Layer 6 of a small transformer language model trained on English Wikipedia (10 layers, counted from 0, width 128).
A neuron adds its activation times its output weights to the MLP's output. To switch it off is to set its activation to zero at one token and run the rest of the model.

Output weights of the MLP neurons that the questions are about. A number n stands for (n - 500) times 0.00063.
n26: 295 534 662 559 751 481 279 577 452 485 359 564 451 586 591 633 399 356 446 736 360 360 810 519 579 593 476 500 249 363 395 451 633 436 396 466 320 304 238 549 504 449 485 524 509 542 601 316 558 388 440 351 427 652 454 551 568 415 674 465 67 713 311 648 446 559 434 603 710 477 579 507 355 545 390 578 277 322 492 473 620 557 693 610 622 484 531 520 469 537 492 418 448 403 645 656 413 558 203 651 469 750 527 341 361 558 492 571 337 649 736 496 640 390 574 323 572 547 675 519 564 611 650 496 328 683 562 391
n43: 811 669 653 674 392 552 516 551 215 520 527 534 392 480 620 441 550 339 488 725 384 684 608 549 534 421 433 414 521 547 532 603 535 285 407 593 446 687 604 520 612 703 508 677 442 544 487 407 557 369 619 557 444 665 371 200 576 365 598 633 896 547 471 538 338 396 326 517 508 628 378 378 184 401 391 520 618 492 428 376 681 520 521 625 637 680 393 496 839 622 550 425 245 680 192 403 489 570 686 395 581 555 464 320 690 471 457 643 669 377 209 488 309 423 517 383 623 206 415 279 572 357 270 479 260 512 549 611
n141: 339 588 418 427 659 236 500 608 322 412 702 313 627 561 369 419 509 568 723 235 346 513 531 509 772 265 316 689 417 530 274 587 457 561 621 376 453 560 710 667 570 781 622 477 250 593 453 574 703 433 548 767 721 762 504 248 329 782 467 683 528 346 496 547 615 386 564 77 554 595 412 392 286 613 712 414 370 478 141 671 410 500 442 584 642 729 314 273 573 572 251 370 602 460 430 465 682 428 469 588 580 676 651 832 495 704 500 544 621 187 226 730 542 628 468 468 421 396 332 455 482 486 426 556 414 690 469 472
n188: 562 424 485 679 722 251 585 412 567 564 583 668 523 515 543 592 477 705 329 790 423 622 511 466 662 537 406 388 417 367 678 630 412 589 388 375 380 333 512 523 601 407 442 614 554 734 632 309 577 535 358 473 777 570 667 307 650 389 289 496 508 361 481 149 475 383 286 351 662 608 464 448 726 496 584 389 615 496 596 654 431 462 470 511 413 633 605 512 368 394 438 522 743 266 416 462 490 504 288 455 557 267 709 446 685 403 553 537 445 418 565 436 571 466 154 547 388 601 625 431 395 314 452 746 422 647 558 596
n196: 438 380 467 423 368 568 530 576 522 372 385 440 414 597 435 628 504 589 538 460 481 343 620 409 853 611 527 569 583 441 382 444 368 389 422 496 504 484 570 616 141 458 512 575 554 466 608 536 625 489 411 538 396 600 511 373 532 481 609 375 524 423 573 651 516 636 392 492 527 338 521 717 380 452 449 474 346 412 631 481 308 662 335 425 334 563 631 388 427 390 558 489 500 324 448 650 796 338 248 384 74 650 368 342 543 666 427 749 625 507 560 579 496 778 461 496 587 716 455 752 579 799 315 697 430 488 626 472
n199: 446 647 544 730 709 437 235 437 431 510 640 493 510 538 278 357 482 601 609 537 396 397 357 324 379 593 285 475 449 373 593 365 517 352 331 563 395 537 363 483 608 647 457 416 340 559 604 315 473 379 341 585 537 597 360 432 489 496 444 645 411 670 528 522 606 572 651 569 496 586 384 507 475 665 386 462 518 407 530 647 593 741 564 514 707 584 597 529 565 636 375 586 747 560 574 514 378 568 318 688 504 258 387 650 372 385 523 524 397 431 475 402 474 461 302 388 810 471 486 663 775 610 369 441 568 400 575 545
n248: 526 538 550 369 656 524 537 204 528 514 805 825 678 421 672 235 592 761 410 540 674 500 477 491 667 481 510 28 688 491 393 426 106 300 381 566 559 738 553 664 519 655 390 574 619 453 485 699 236 634 440 510 570 731 410 382 510 524 509 559 396 555 572 525 439 456 665 333 384 230 335 509 524 319 482 689 559 551 828 505 423 396 413 382 533 573 249 539 181 154 505 426 480 361 625 486 267 664 934 307 943 342 552 473 653 630 328 704 403 630 786 472 614 208 485 150 500 611 363 457 509 613 505 401 674 297 394 550
n263: 651 593 453 275 370 559 463 536 591 470 433 327 456 636 525 529 355 317 766 695 454 637 474 470 205 456 581 527 640 674 380 364 341 376 549 433 475 344 534 544 507 504 579 554 518 785 630 398 685 704 339 526 342 196 712 550 738 598 320 523 531 565 432 320 713 561 645 531 735 508 504 576 427 591 454 362 469 493 418 386 731 559 601 389 407 512 713 370 530 352 508 434 402 534 453 652 605 405 571 585 661 263 612 454 461 443 384 661 275 409 677 448 332 344 317 500 469 264 377 331 422 446 664 364 500 580 553 555
n303: 642 375 563 471 223 407 736 672 549 314 531 728 461 705 596 357 562 437 486 296 522 446 607 543 556 147 299 606 319 574 493 405 591 648 539 424 434 496 552 425 585 452 463 627 526 918 386 655 537 547 585 500 744 610 417 483 436 445 640 448 485 406 544 538 589 493 434 448 401 419 500 367 504 611 669 514 605 584 398 515 379 529 500 615 475 351 640 400 371 570 405 518 538 518 694 360 785 544 403 464 623 463 547 449 380 673 400 549 468 422 335 500 654 500 201 593 651 401 647 533 557 586 571 579 364 324 292 470
n307: 578 446 520 602 735 297 598 346 618 355 382 272 352 701 452 460 559 734 383 818 789 575 607 634 470 818 659 513 644 540 626 439 367 565 237 259 668 513 594 570 759 619 348 448 639 488 500 675 500 420 631 304 425 589 375 484 604 685 577 449 478 685 412 452 397 701 487 517 449 517 394 500 513 726 345 500 543 455 596 644 428 409 329 512 359 345 330 585 619 509 517 366 417 483 425 645 462 683 517 446 546 461 358 362 816 330 357 488 354 484 739 471 356 359 713 350 364 793 293 454 92 647 418 300 572 521 470 241
n322: 508 515 414 447 366 555 336 551 478 511 500 539 596 445 582 633 341 523 407 445 542 539 504 429 515 660 103 511 418 464 504 657 500 526 346 615 511 508 359 404 669 671 519 624 580 611 508 570 854 515 569 519 263 553 474 861 620 383 303 600 391 543 436 469 480 473 287 566 818 621 300 544 386 670 425 482 286 594 484 500 628 548 662 441 489 650 477 672 283 448 583 420 703 315 449 537 503 713 296 238 758 554 589 645 748 568 472 463 460 555 532 304 410 318 469 374 394 299 485 560 603 380 617 500 462 413 428 618
n378: 613 628 508 557 469 572 605 305 362 377 309 712 538 483 488 628 513 434 668 572 456 658 492 487 402 420 598 526 504 600 609 538 355 580 449 616 438 675 421 487 733 644 669 656 746 577 563 239 413 231 298 418 346 356 692 331 290 400 552 628 563 636 288 406 329 597 351 629 605 251 637 162 223 573 656 567 464 625 459 443 700 581 436 662 372 318 675 430 369 514 522 567 612 344 726 500 223 316 602 696 272 322 286 394 576 579 372 441 508 450 629 666 478 739 403 729 513 596 223 435 699 705 441 164 469 378 786 712
n401: 490 727 670 354 335 613 523 500 306 335 531 730 401 901 518 395 316 466 253 212 534 428 444 286 372 416 843 688 287 574 648 723 615 128 459 538 450 530 622 294 392 510 462 466 523 674 355 619 374 735 565 590 831 698 836 450 312 414 544 412 674 541 188 664 699 676 369 176 355 500 773 440 655 334 609 592 376 468 321 500 394 575 827 637 486 622 573 413 437 235 461 477 565 605 490 552 504 587 533 674 705 742 491 199 396 471 622 347 311 597 806 424 431 675 597 334 395 558 429 337 453 248 440 183 263 587 586 405
n444: 448 132 313 526 628 376 420 450 433 645 606 468 394 580 438 620 662 579 332 720 518 723 479 388 545 710 322 295 752 362 525 454 209 268 383 324 521 397 637 717 691 338 788 437 351 526 505 725 609 404 407 578 755 307 427 289 585 478 720 575 541 570 583 274 500 412 474 553 452 693 492 701 500 619 582 375 536 467 450 552 422 372 545 321 659 402 689 892 570 315 553 517 604 539 609 312 723 518 252 449 686 504 732 516 482 250 440 504 705 458 284 671 590 337 469 301 401 522 547 795 317 227 525 554 535 355 461 414
n465: 542 247 479 587 570 441 612 702 699 230 428 424 651 433 472 406 509 504 445 389 556 476 311 704 672 820 390 853 429 632 695 408 369 600 440 441 581 402 439 605 332 448 328 747 317 483 670 331 403 556 475 219 684 535 335 378 558 676 268 304 727 569 590 687 436 321 812 504 685 345 404 455 396 541 382 529 332 645 487 586 281 601 400 437 496 535 491 708 708 587 565 682 362 487 545 500 523 258 580 508 415 654 157 327 456 552 414 650 686 558 396 492 527 399 574 687 478 301 230 752 315 610 429 456 448 375 629 746
n466: 389 148 322 801 340 322 577 461 778 336 374 578 318 459 698 407 416 575 403 457 139 439 132 583 624 509 486 682 529 572 500 347 429 482 400 413 421 678 807 500 500 294 598 648 330 331 898 375 733 589 441 468 471 477 500 266 562 602 483 538 765 553 509 770 728 245 665 543 813 626 552 191 425 656 456 621 529 339 630 673 477 427 604 655 601 652 599 712 481 549 430 576 620 570 621 537 379 270 440 418 759 524 367 352 103 477 475 631 630 711 77 537 500 473 608 226 645 430 569 597 245 227 455 543 467 505 514 548

Each question names a token from some text and the token that comes next. It shows the activations a of the neurons there, in the order above. A number n stands for (n - 500) times 0.0092.

Then comes g, the gradient of the next token's log-probability with respect to the MLP's output, scaled to length 1. A neuron's effect is roughly proportional to its activation times (output weights . g). A number n stands for (n - 500) times 0.00085.

" in", then " that"
a: 607 482 482 483 581 483 519 499 516 498 499 490 499 487 499 496
g: 442 328 560 476 485 301 696 457 488 389 458 612 399 540 580 348 411 292 524 630 534 441 582 604 534 547 588 513 492 602 514 333 568 631 362 527 557 473 343 435 280 397 271 603 489 535 487 540 598 653 527 584 446 497 577 518 694 451 509 323 461 547 660 477 554 640 424 647 379 405 515 647 543 491 524 521 408 507 489 603 703 569 520 574 478 412 574 466 591 534 606 565 514 577 474 623 534 461 570 480 443 425 272 473 336 558 447 576 463 337 446 394 409 797 441 524 532 576 571 385 595 451 581 585 365 622 130 427
Which two neurons, each switched off alone, lower its probability most, in order? n196, n26

" G", then "A"
a: 488 499 500 497 483 828 500 488 500 500 483 598 500 500 494 496
g: 535 332 487 445 630 494 446 633 723 378 601 520 608 493 544 464 610 536 505 336 271 408 503 407 478 443 683 641 461 516 723 459 433 230 591 516 744 444 523 502 554 491 586 551 469 411 549 446 629 540 535 404 564 602 685 504 420 560 371 432 524 601 434 259 637 628 520 423 542 472 369 563 497 729 368 375 662 565 371 675 555 639 423 498 615 437 447 606 232 472 592 573 564 569 352 465 466 373 377 420 521 428 371 450 596 353 447 613 409 369 476 537 631 402 410 467 499 418 512 400 567 379 548 501 523 544 656 485
Which neuron, switched off, lowers the next token's probability most? n199

"ll", then " |"
a: 498 483 492 593 498 500 500 484 682 500 490 500 497 493 485 500
g: 577 279 522 373 555 491 517 448 388 472 577 681 349 540 373 503 623 267 575 544 575 641 586 434 304 361 281 369 483 503 380 489 381 530 698 580 484 543 550 392 509 412 460 435 456 628 515 482 520 578 249 486 635 368 500 451 575 478 717 515 391 470 554 454 295 516 430 612 484 540 495 500 348 617 503 532 607 616 411 383 597 543 395 331 443 362 526 525 610 477 662 425 338 600 475 566 677 669 628 605 597 505 476 555 648 546 400 668 502 455 698 499 405 439 463 518 445 745 623 416 521 682 456 374 527 544 498 399
Which neuron, switched off, lowers the next token's probability most? n303

" was", then " won"
a: 491 494 500 500 500 499 607 489 489 499 523 558 797 500 488 496
g: 625 450 438 562 666 648 405 417 637 556 544 411 347 409 364 341 407 552 555 443 771 507 635 639 614 372 631 578 582 510 395 510 604 407 529 344 341 432 507 509 621 531 563 586 487 758 527 554 450 525 546 292 567 449 618 475 632 480 515 450 62 479 579 323 435 341 581 485 610 463 593 469 457 581 526 499 367 608 554 541 532 524 437 386 403 296 602 611 524 422 509 396 629 424 360 572 497 516 602 520 577 272 509 362 487 498 450 529 518 350 433 546 638 445 582 493 481 664 430 614 478 504 436 669 448 454 518 477
Which neuron, switched off, lowers the next token's probability most? n248

"ur", then "ry"
a: 499 490 643 760 488 498 500 500 491 482 491 498 500 499 500 496
g: 433 724 582 479 577 429 693 471 424 354 440 454 671 585 657 383 568 596 354 471 265 507 473 508 610 497 493 494 532 588 447 364 497 682 484 420 396 693 357 414 634 612 628 478 365 624 431 342 564 382 533 610 396 615 683 339 453 594 542 535 365 542 610 445 554 475 548 423 392 370 537 367 430 573 573 522 506 437 675 313 493 419 485 576 540 590 402 549 484 396 467 680 605 412 644 579 510 606 382 184 373 442 549 354 486 529 585 475 549 455 449 405 586 682 551 504 558 451 356 714 635 358 427 472 529 529 376 540
Which two neurons, each switched off alone, lower its probability most, in order? n141, n188

" Wil", then "ton"
a: 491 500 500 500 495 565 500 498 498 487 656 488 500 500 486 499
g: 640 508 658 371 599 594 583 413 471 562 531 245 668 497 421 663 464 524 404 557 527 305 563 455 338 547 402 411 484 499 537 453 401 632 311 467 493 504 326 511 568 506 274 500 525 461 305 624 539 503 422 475 510 278 630 470 682 577 665 627 394 471 585 481 466 553 464 533 557 614 465 608 512 300 487 447 283 461 530 547 598 482 429 511 535 561 715 667 425 624 494 391 604 527 327 476 383 387 324 619 552 547 450 816 483 437 525 668 339 460 626 589 620 566 319 484 488 518 514 469 478 537 543 382 646 534 487 410
Which neuron, switched off, lowers the next token's probability most? n322

"inese", then " W"
a: 500 488 498 598 703 485 482 492 488 498 494 500 497 559 500 500
g: 491 431 473 629 575 363 616 579 582 521 527 654 537 354 395 516 597 510 567 594 445 536 561 630 625 459 561 433 563 427 318 509 523 623 451 413 557 430 571 757 565 617 608 410 490 368 495 525 470 302 597 396 434 536 496 410 431 615 497 548 411 494 593 341 513 539 561 278 551 502 563 622 678 617 656 622 368 356 801 319 436 468 573 513 656 381 499 538 447 344 578 440 673 296 587 415 513 569 450 503 633 382 545 432 471 632 388 310 501 546 502 415 639 424 300 459 517 594 437 449 390 380 340 432 634 294 593 382
Which two neurons, each switched off alone, lower its probability most, in order? n188, n444

"ab", then "au"
a: 500 500 498 500 482 495 497 494 487 485 542 496 500 489 652 500
g: 570 536 470 255 560 543 656 315 478 265 495 725 455 361 616 609 525 658 504 463 674 596 492 337 799 442 453 602 525 350 514 431 660 442 456 356 737 262 535 573 386 516 554 527 593 495 358 546 427 566 300 426 616 506 574 452 545 478 369 598 615 485 509 701 464 422 486 447 496 417 515 488 580 598 432 423 559 424 441 647 575 570 458 381 406 310 477 416 609 401 454 767 620 495 351 552 379 484 501 489 529 570 529 478 531 500 431 482 406 441 581 471 444 544 607 601 450 492 512 343 496 596 341 514 506 735 505 399
Which neuron, switched off, lowers the next token's probability most? n465

" Richard", then " the"
a: 494 499 496 500 490 486 486 489 497 482 498 487 500 596 482 500
g: 662 596 519 495 537 462 467 448 390 484 363 441 557 429 546 462 706 539 471 615 623 528 569 365 287 561 448 484 310 423 534 519 370 590 540 630 484 561 591 405 574 391 351 527 729 472 295 438 530 512 388 602 600 386 567 519 461 625 379 548 779 502 528 449 482 574 399 323 466 183 455 630 391 335 565 464 668 596 544 571 452 471 455 495 475 458 467 351 585 659 551 510 523 670 351 528 506 559 344 455 457 505 664 619 593 599 528 496 567 353 564 446 622 663 277 629 558 307 425 467 415 589 696 508 408 516 462 393
Which neuron, switched off, raises the next token's probability most? n444

" that", then " time"
a: 500 487 500 539 484 498 485 500 514 486 495 494 491 499 499 775
g: 417 479 317 754 384 245 326 369 707 416 623 438 519 378 445 222 414 553 544 565 313 534 663 432 596 325 568 452 434 607 518 368 484 501 406 640 444 645 560 612 427 589 611 440 477 590 521 479 595 458 497 443 502 639 385 370 630 563 363 514 479 646 534 562 598 461 520 458 629 459 499 267 429 517 517 463 621 507 457 451 450 406 543 440 484 539 550 472 429 495 557 680 637 523 532 553 575 386 489 412 652 538 421 461 533 474 576 557 406 464 440 704 604 487 547 628 507 343 614 534 294 257 469 455 723 568 520 692
Which neuron, switched off, lowers the next token's probability most? n466

" was", then " not"
a: 482 497 500 500 497 500 561 487 523 498 484 743 814 500 482 495
g: 593 603 467 586 471 560 758 517 532 515 382 570 277 677 662 778 332 319 393 514 468 554 561 579 593 567 524 487 628 270 438 515 538 527 424 391 574 389 680 292 317 354 486 760 479 599 536 554 607 352 532 712 405 515 479 437 275 538 558 582 447 546 502 659 518 456 588 476 489 438 544 687 512 380 424 591 450 600 576 504 615 474 478 526 472 352 381 326 464 558 708 595 430 557 583 520 489 425 478 531 502 378 281 432 379 559 542 449 508 537 540 428 489 458 360 357 467 546 449 353 456 489 591 374 587 490 589 479
Which neuron, switched off, lowers the next token's probability most? n401

"=", then "right"
a: 500 496 550 500 485 543 678 501 500 495 487 500 498 500 499 500
g: 418 592 413 555 310 775 609 641 588 480 463 476 624 460 455 804 518 463 610 583 489 606 555 323 484 480 497 509 289 545 464 519 551 495 412 385 625 405 510 363 287 602 410 579 437 478 533 453 247 527 460 614 461 317 397 570 425 524 673 457 468 390 485 430 669 427 420 318 449 454 493 402 492 344 347 404 476 431 499 580 572 408 330 475 551 454 519 492 654 595 626 563 503 786 465 370 439 548 468 518 598 492 493 637 528 550 711 329 374 532 558 533 476 467 484 397 539 440 747 605 485 471 576 553 468 705 532 611
Which neuron, switched off, raises the next token's probability most? n248

"2", then "3"
a: 487 500 498 499 696 500 501 793 494 484 500 500 500 495 488 490
g: 605 466 622 664 533 574 484 562 387 557 638 617 420 651 579 672 611 459 466 455 377 510 624 543 445 583 501 410 410 602 688 448 636 448 423 542 484 498 564 456 498 367 492 491 429 550 595 485 551 378 527 389 656 494 509 317 503 550 556 416 238 412 558 415 546 498 664 509 559 546 415 716 540 418 453 510 257 591 391 349 173 468 354 556 427 567 392 679 390 452 439 504 482 663 281 522 557 568 433 455 448 633 564 344 610 627 502 497 410 714 485 426 288 475 380 549 450 465 719 545 430 423 622 576 374 443 649 438
Which neuron, switched off, raises the next token's probability most? n263

" P", then "ts"
a: 488 485 489 498 494 709 500 498 491 498 487 816 491 500 482 500
g: 588 441 566 370 508 538 655 440 496 562 484 367 529 532 546 493 545 398 465 462 522 394 474 564 500 561 424 564 576 404 579 382 269 577 562 407 463 434 711 623 631 424 380 504 421 591 487 410 733 462 561 504 489 503 642 473 489 574 427 379 387 364 575 482 326 547 323 262 565 523 669 475 550 580 498 520 256 650 378 680 509 661 522 531 506 629 499 740 538 694 337 600 731 375 490 583 351 366 381 409 529 510 372 351 540 635 453 417 475 483 585 462 416 697 417 428 550 580 484 538 437 438 534 409 445 561 775 358
Which neuron, switched off, lowers the next token's probability most? n378

"ing", then ","
a: 499 500 500 485 499 489 500 493 581 500 548 500 500 500 491 489
g: 417 556 642 396 516 503 518 382 534 485 430 422 309 506 420 564 418 276 440 518 476 412 379 571 401 477 541 593 593 407 343 628 304 462 331 620 558 539 579 516 489 530 450 505 426 529 416 397 582 562 445 583 396 465 493 583 670 406 418 512 397 409 517 405 436 623 706 447 471 622 273 482 498 442 695 440 384 506 578 408 457 555 469 438 305 463 699 472 644 545 586 505 406 504 542 674 587 729 398 542 407 544 593 510 650 416 355 563 562 621 605 505 494 544 712 402 615 787 437 223 628 707 500 608 518 387 573 433
Which neuron, switched off, raises the next token's probability most? n303

"ers", then " who"
a: 500 491 500 483 499 500 730 498 498 500 493 491 494 499 482 489
g: 276 547 364 670 496 249 271 629 482 459 484 272 543 669 569 341 424 322 647 483 486 569 512 586 499 469 586 387 677 585 471 417 425 549 607 542 333 483 453 477 526 463 507 592 536 561 570 544 461 597 468 492 377 628 569 571 284 228 599 435 430 472 572 453 486 549 523 439 446 588 673 560 599 482 445 657 464 314 448 616 398 610 474 564 557 650 295 494 521 472 409 536 485 357 538 531 598 302 578 496 441 487 425 549 484 506 601 658 541 681 355 565 473 654 554 460 636 533 700 706 338 550 529 452 434 442 494 353
Which neuron, switched off, raises the next token's probability most? n248

" were", then " n"
a: 482 487 500 498 500 500 497 482 487 500 486 494 694 500 493 491
g: 450 497 524 625 593 570 530 657 452 458 415 507 522 677 446 577 531 397 463 366 517 430 500 259 486 457 526 469 574 614 447 547 518 575 212 368 326 645 705 663 565 330 217 497 545 539 637 642 524 219 506 578 698 482 542 471 409 504 527 549 428 348 458 655 522 385 555 491 495 502 605 613 399 414 521 458 586 331 446 531 541 531 541 513 587 513 313 315 397 590 576 476 474 341 518 666 523 507 603 567 528 487 383 417 566 418 559 483 658 339 681 460 563 369 557 556 516 594 514 394 449 642 672 351 462 303 616 556
Which neuron, switched off, lowers the next token's probability most? n401

" |", then " "
a: 500 613 482 500 488 494 483 497 498 501 495 762 493 482 499 499
g: 703 429 517 554 461 348 501 531 538 496 490 441 459 462 516 450 620 500 680 594 344 639 572 333 544 411 430 340 354 445 388 511 348 435 368 510 494 595 613 539 424 528 492 247 495 601 455 523 448 344 552 362 624 614 340 654 407 579 498 505 682 481 673 417 402 698 588 612 730 595 505 657 536 303 508 512 489 354 411 342 410 514 539 636 489 269 392 593 501 425 649 444 532 426 538 750 502 571 630 503 466 681 527 552 602 467 388 349 443 711 538 632 474 573 387 524 335 462 515 454 482 528 584 372 410 418 566 554
Which neuron, switched off, lowers the next token's probability most? n378

"im", then "ed"
a: 500 483 483 497 499 491 482 515 498 492 493 500 499 495 667 499
g: 546 357 542 550 359 600 593 398 450 246 380 533 418 539 489 373 581 323 451 397 585 281 511 355 336 693 712 674 453 557 515 351 479 484 594 399 537 463 663 524 671 558 454 521 267 621 458 548 503 635 444 541 586 505 472 538 414 601 575 508 514 511 585 577 608 502 361 471 529 487 535 432 447 458 678 309 496 500 391 707 435 297 391 570 604 544 661 416 460 552 319 542 532 392 513 329 519 444 582 370 571 542 518 657 560 538 470 567 613 517 556 450 534 528 376 643 576 459 405 607 589 462 508 628 355 394 316 781
Which neuron, switched off, lowers the next token's probability most? n465

" was", then " imp"
a: 615 495 486 499 492 499 564 498 525 500 495 536 974 499 482 482
g: 553 551 652 528 374 585 535 560 749 538 429 393 385 497 510 516 470 431 455 406 490 508 735 404 527 404 500 513 587 504 348 426 471 430 486 689 467 610 464 471 586 622 488 382 460 343 718 508 615 525 474 536 531 420 428 294 403 619 549 239 408 619 316 711 400 452 408 661 471 535 383 200 556 526 471 441 426 488 417 548 504 340 488 487 637 606 353 535 498 332 481 708 510 476 435 526 534 496 422 450 695 642 460 377 545 476 493 486 612 559 460 490 566 572 548 597 560 487 501 403 488 381 536 662 276 753 519 713
Which neuron, switched off, lowers the next token's probability most? n401

"pisode", then ":"
a: 500 863 488 500 482 486 578 492 492 485 497 483 529 497 484 500
g: 522 460 528 350 764 465 547 345 468 519 423 637 494 569 506 378 628 616 437 658 347 455 345 513 474 654 520 583 555 457 524 517 615 338 466 492 415 574 377 301 527 494 400 495 482 420 433 542 539 539 474 480 496 438 552 457 522 574 300 505 680 551 499 598 546 540 447 643 398 392 393 763 453 294 603 393 589 371 405 592 432 410 488 562 544 496 558 597 639 554 523 610 429 550 408 629 435 400 259 483 468 624 570 380 484 389 633 606 655 324 491 713 606 445 424 474 537 447 293 460 721 732 364 610 435 640 365 453
Which neuron, switched off, lowers the next token's probability most? n43

"olf", then " Out"
a: 497 498 500 482 504 483 490 505 498 502 489 498 500 689 482 499
g: 538 534 444 636 592 415 599 450 577 544 404 385 440 488 392 661 459 489 743 476 645 449 504 540 686 531 320 591 298 536 475 398 397 503 515 414 558 336 586 499 430 495 469 523 615 473 508 505 454 454 598 487 754 475 400 426 624 524 559 556 593 593 483 415 306 377 463 528 373 494 519 577 613 380 593 669 574 674 457 478 489 591 480 554 324 243 516 473 429 635 519 757 503 463 460 207 557 568 351 468 675 214 616 646 343 499 441 470 600 453 599 521 656 435 407 500 415 352 612 436 400 470 549 651 459 508 525 422
Which neuron, switched off, lowers the next token's probability most? n444

" the", then " prop"
a: 677 500 500 499 547 482 490 496 496 500 486 500 569 498 486 482
g: 400 488 509 551 478 340 456 468 484 354 452 551 442 334 485 593 434 595 623 639 362 462 668 396 293 548 630 504 412 525 458 611 571 583 478 573 523 349 414 327 545 603 464 570 425 421 292 342 644 464 564 485 416 574 475 430 589 489 542 604 578 531 567 787 393 509 559 807 452 541 560 390 523 429 639 519 497 550 485 437 476 384 516 648 355 459 390 462 327 580 487 516 547 603 542 546 473 554 617 548 211 482 518 428 551 712 537 691 582 544 504 529 205 514 571 298 701 561 428 521 550 331 552 625 344 485 471 467
Which neuron, switched off, lowers the next token's probability most? n26

".", then " B"
a: 482 497 499 490 487 495 744 493 482 491 492 612 487 520 486 498
g: 550 396 555 424 497 571 415 526 777 574 424 641 500 501 459 456 584 541 568 465 304 411 554 303 735 577 585 520 562 481 525 796 372 444 663 664 537 444 479 400 383 601 396 505 532 360 460 377 661 482 608 432 398 538 497 511 314 620 565 528 594 418 645 335 259 457 623 505 505 550 463 559 482 518 558 496 541 654 667 402 506 521 423 534 547 411 483 414 335 400 484 375 580 323 565 472 502 526 325 411 586 490 692 620 471 367 422 483 377 581 530 712 439 579 643 450 259 461 441 624 471 448 643 366 421 401 608 499
Which neuron, switched off, lowers the next token's probability most? n248

" The", then " Bor"
a: 510 483 500 508 594 482 483 618 487 500 494 500 492 904 484 498
g: 460 365 516 475 508 556 337 515 450 538 559 593 548 652 407 409 447 407 428 459 771 413 394 245 524 383 605 427 720 418 536 654 613 435 489 493 401 450 192 442 414 390 576 475 603 453 652 559 667 513 516 648 347 467 614 528 402 571 579 635 429 423 724 375 525 373 452 546 457 504 544 543 502 397 410 509 572 467 494 548 456 508 657 524 446 392 458 594 479 421 596 300 613 466 437 685 460 600 453 366 468 590 741 507 559 568 282 503 392 362 447 644 431 576 378 434 449 614 619 694 596 638 416 525 537 516 353 607
Which neuron, switched off, lowers the next token's probability most? n444

" ", then "2"
a: 489 493 500 500 652 543 485 671 482 482 499 500 500 499 486 483
g: 500 472 499 626 541 603 568 634 567 440 501 436 519 338 414 405 431 483 386 440 397 539 510 446 538 519 541 358 515 566 427 406 526 516 503 500 631 579 631 539 483 558 587 416 571 606 616 631 518 417 535 448 391 734 453 499 425 547 409 623 459 679 578 372 438 463 641 474 474 667 547 485 675 304 485 540 203 604 550 507 507 601 246 688 229 636 546 497 217 507 532 526 516 491 657 467 385 203 579 461 552 566 388 313 592 592 459 435 662 396 383 669 675 472 468 455 496 381 424 413 643 561 363 524 580 443 514 484
Which neuron, switched off, raises the next token's probability most? n263

"-", then "s"
a: 496 499 496 499 568 482 500 500 494 501 495 538 499 499 490 500
g: 518 518 711 453 514 722 560 490 322 480 277 310 508 638 594 561 555 497 518 435 393 361 555 431 480 505 577 581 392 715 669 515 359 431 617 507 483 461 632 497 568 561 240 647 480 633 585 330 590 300 565 648 308 496 508 481 561 431 531 300 311 535 389 579 524 506 529 267 634 584 424 608 418 485 457 420 363 543 576 500 604 161 482 451 520 551 642 485 556 489 543 477 491 496 549 485 367 352 452 594 582 550 258 410 452 458 569 481 541 482 567 571 581 517 554 517 474 620 537 449 593 448 672 549 442 655 570 400
Which neuron, switched off, lowers the next token's probability most? n196

" The", then "atre"
a: 484 483 500 483 775 497 500 484 489 497 490 500 500 765 498 500
g: 530 544 568 461 676 667 582 459 643 605 370 437 508 345 505 531 590 465 576 573 512 543 347 524 505 539 683 343 297 447 400 566 449 826 477 424 526 575 557 523 502 413 487 481 516 514 507 556 467 538 474 511 604 404 495 326 418 346 466 642 399 505 380 389 238 344 399 586 444 558 585 471 474 389 461 598 544 588 459 423 290 604 488 391 549 545 604 602 472 227 620 421 236 570 609 678 668 329 445 564 608 647 360 613 526 476 507 445 515 485 658 535 425 453 601 446 352 698 654 478 446 527 596 427 624 439 542 411
Which neuron, switched off, lowers the next token's probability most? n444

" |", then "\n"
a: 500 495 500 500 492 482 500 498 486 707 675 486 485 500 496 499
g: 447 705 478 435 297 443 630 498 427 471 504 493 423 338 569 517 463 622 427 491 694 623 521 699 409 470 581 502 403 437 624 465 696 515 453 438 508 429 524 456 656 437 540 579 621 326 642 511 461 591 430 602 430 558 629 510 550 571 340 586 493 538 288 464 629 358 352 467 478 543 444 565 309 289 529 488 743 613 359 631 532 632 456 519 382 615 342 603 551 537 514 439 398 638 580 349 547 341 543 483 523 462 498 394 559 501 504 480 396 417 632 492 405 159 602 580 585 594 631 451 370 633 448 377 659 525 521 332
Which neuron, switched off, lowers the next token's probability most? n307

"4", then "–"
a: 499 578 498 482 536 499 500 486 494 611 498 498 498 499 497 497
g: 433 825 495 397 446 581 641 376 621 535 659 471 344 662 440 349 436 718 405 399 582 448 440 350 367 633 315 441 415 421 580 671 692 367 395 353 577 405 571 495 613 559 305 545 579 384 622 486 443 526 422 536 291 527 578 612 706 474 354 584 520 653 603 384 569 506 536 598 476 588 502 612 609 522 504 333 515 503 430 591 571 674 300 412 346 493 521 549 584 573 408 506 531 551 405 497 332 446 572 405 541 491 403 482 648 497 562 591 449 604 519 287 474 565 396 550 473 542 560 482 373 354 513 538 614 491 511 363
Which neuron, switched off, lowers the next token's probability most? n307

"ink", then "er"
a: 482 490 505 483 500 530 500 822 496 500 482 496 500 582 494 500
g: 455 563 415 712 614 381 689 585 495 427 453 459 460 467 518 483 531 500 468 506 447 496 536 197 602 477 411 547 482 639 617 457 620 531 554 331 516 474 537 395 619 604 452 513 475 441 363 411 631 382 452 536 621 482 612 606 468 564 659 629 678 507 450 637 540 493 588 414 562 422 609 281 443 480 250 474 346 394 356 654 552 500 458 716 411 684 584 504 476 412 290 382 581 428 373 467 510 526 519 382 393 351 387 358 485 625 546 570 603 414 485 553 704 565 447 541 773 561 411 646 624 383 589 517 428 376 380 384
Which neuron, switched off, raises the next token's probability most? n263

"The", then " third"
a: 593 500 500 499 657 482 483 487 496 500 482 500 492 496 482 484
g: 472 481 768 390 382 579 507 624 363 503 530 392 393 523 439 499 501 387 546 463 627 583 408 497 511 258 368 528 311 343 613 448 444 534 421 727 324 531 630 575 509 537 430 473 445 504 558 580 505 449 552 340 629 580 625 611 353 477 428 664 603 280 520 363 525 584 480 296 571 519 588 483 645 642 611 413 468 358 639 588 616 562 495 375 522 423 648 611 386 419 530 373 441 518 280 601 434 563 715 468 423 432 675 517 608 521 489 547 691 560 548 433 298 527 464 584 381 574 505 580 448 436 622 385 586 301 556 474
Which neuron, switched off, raises the next token's probability most? n26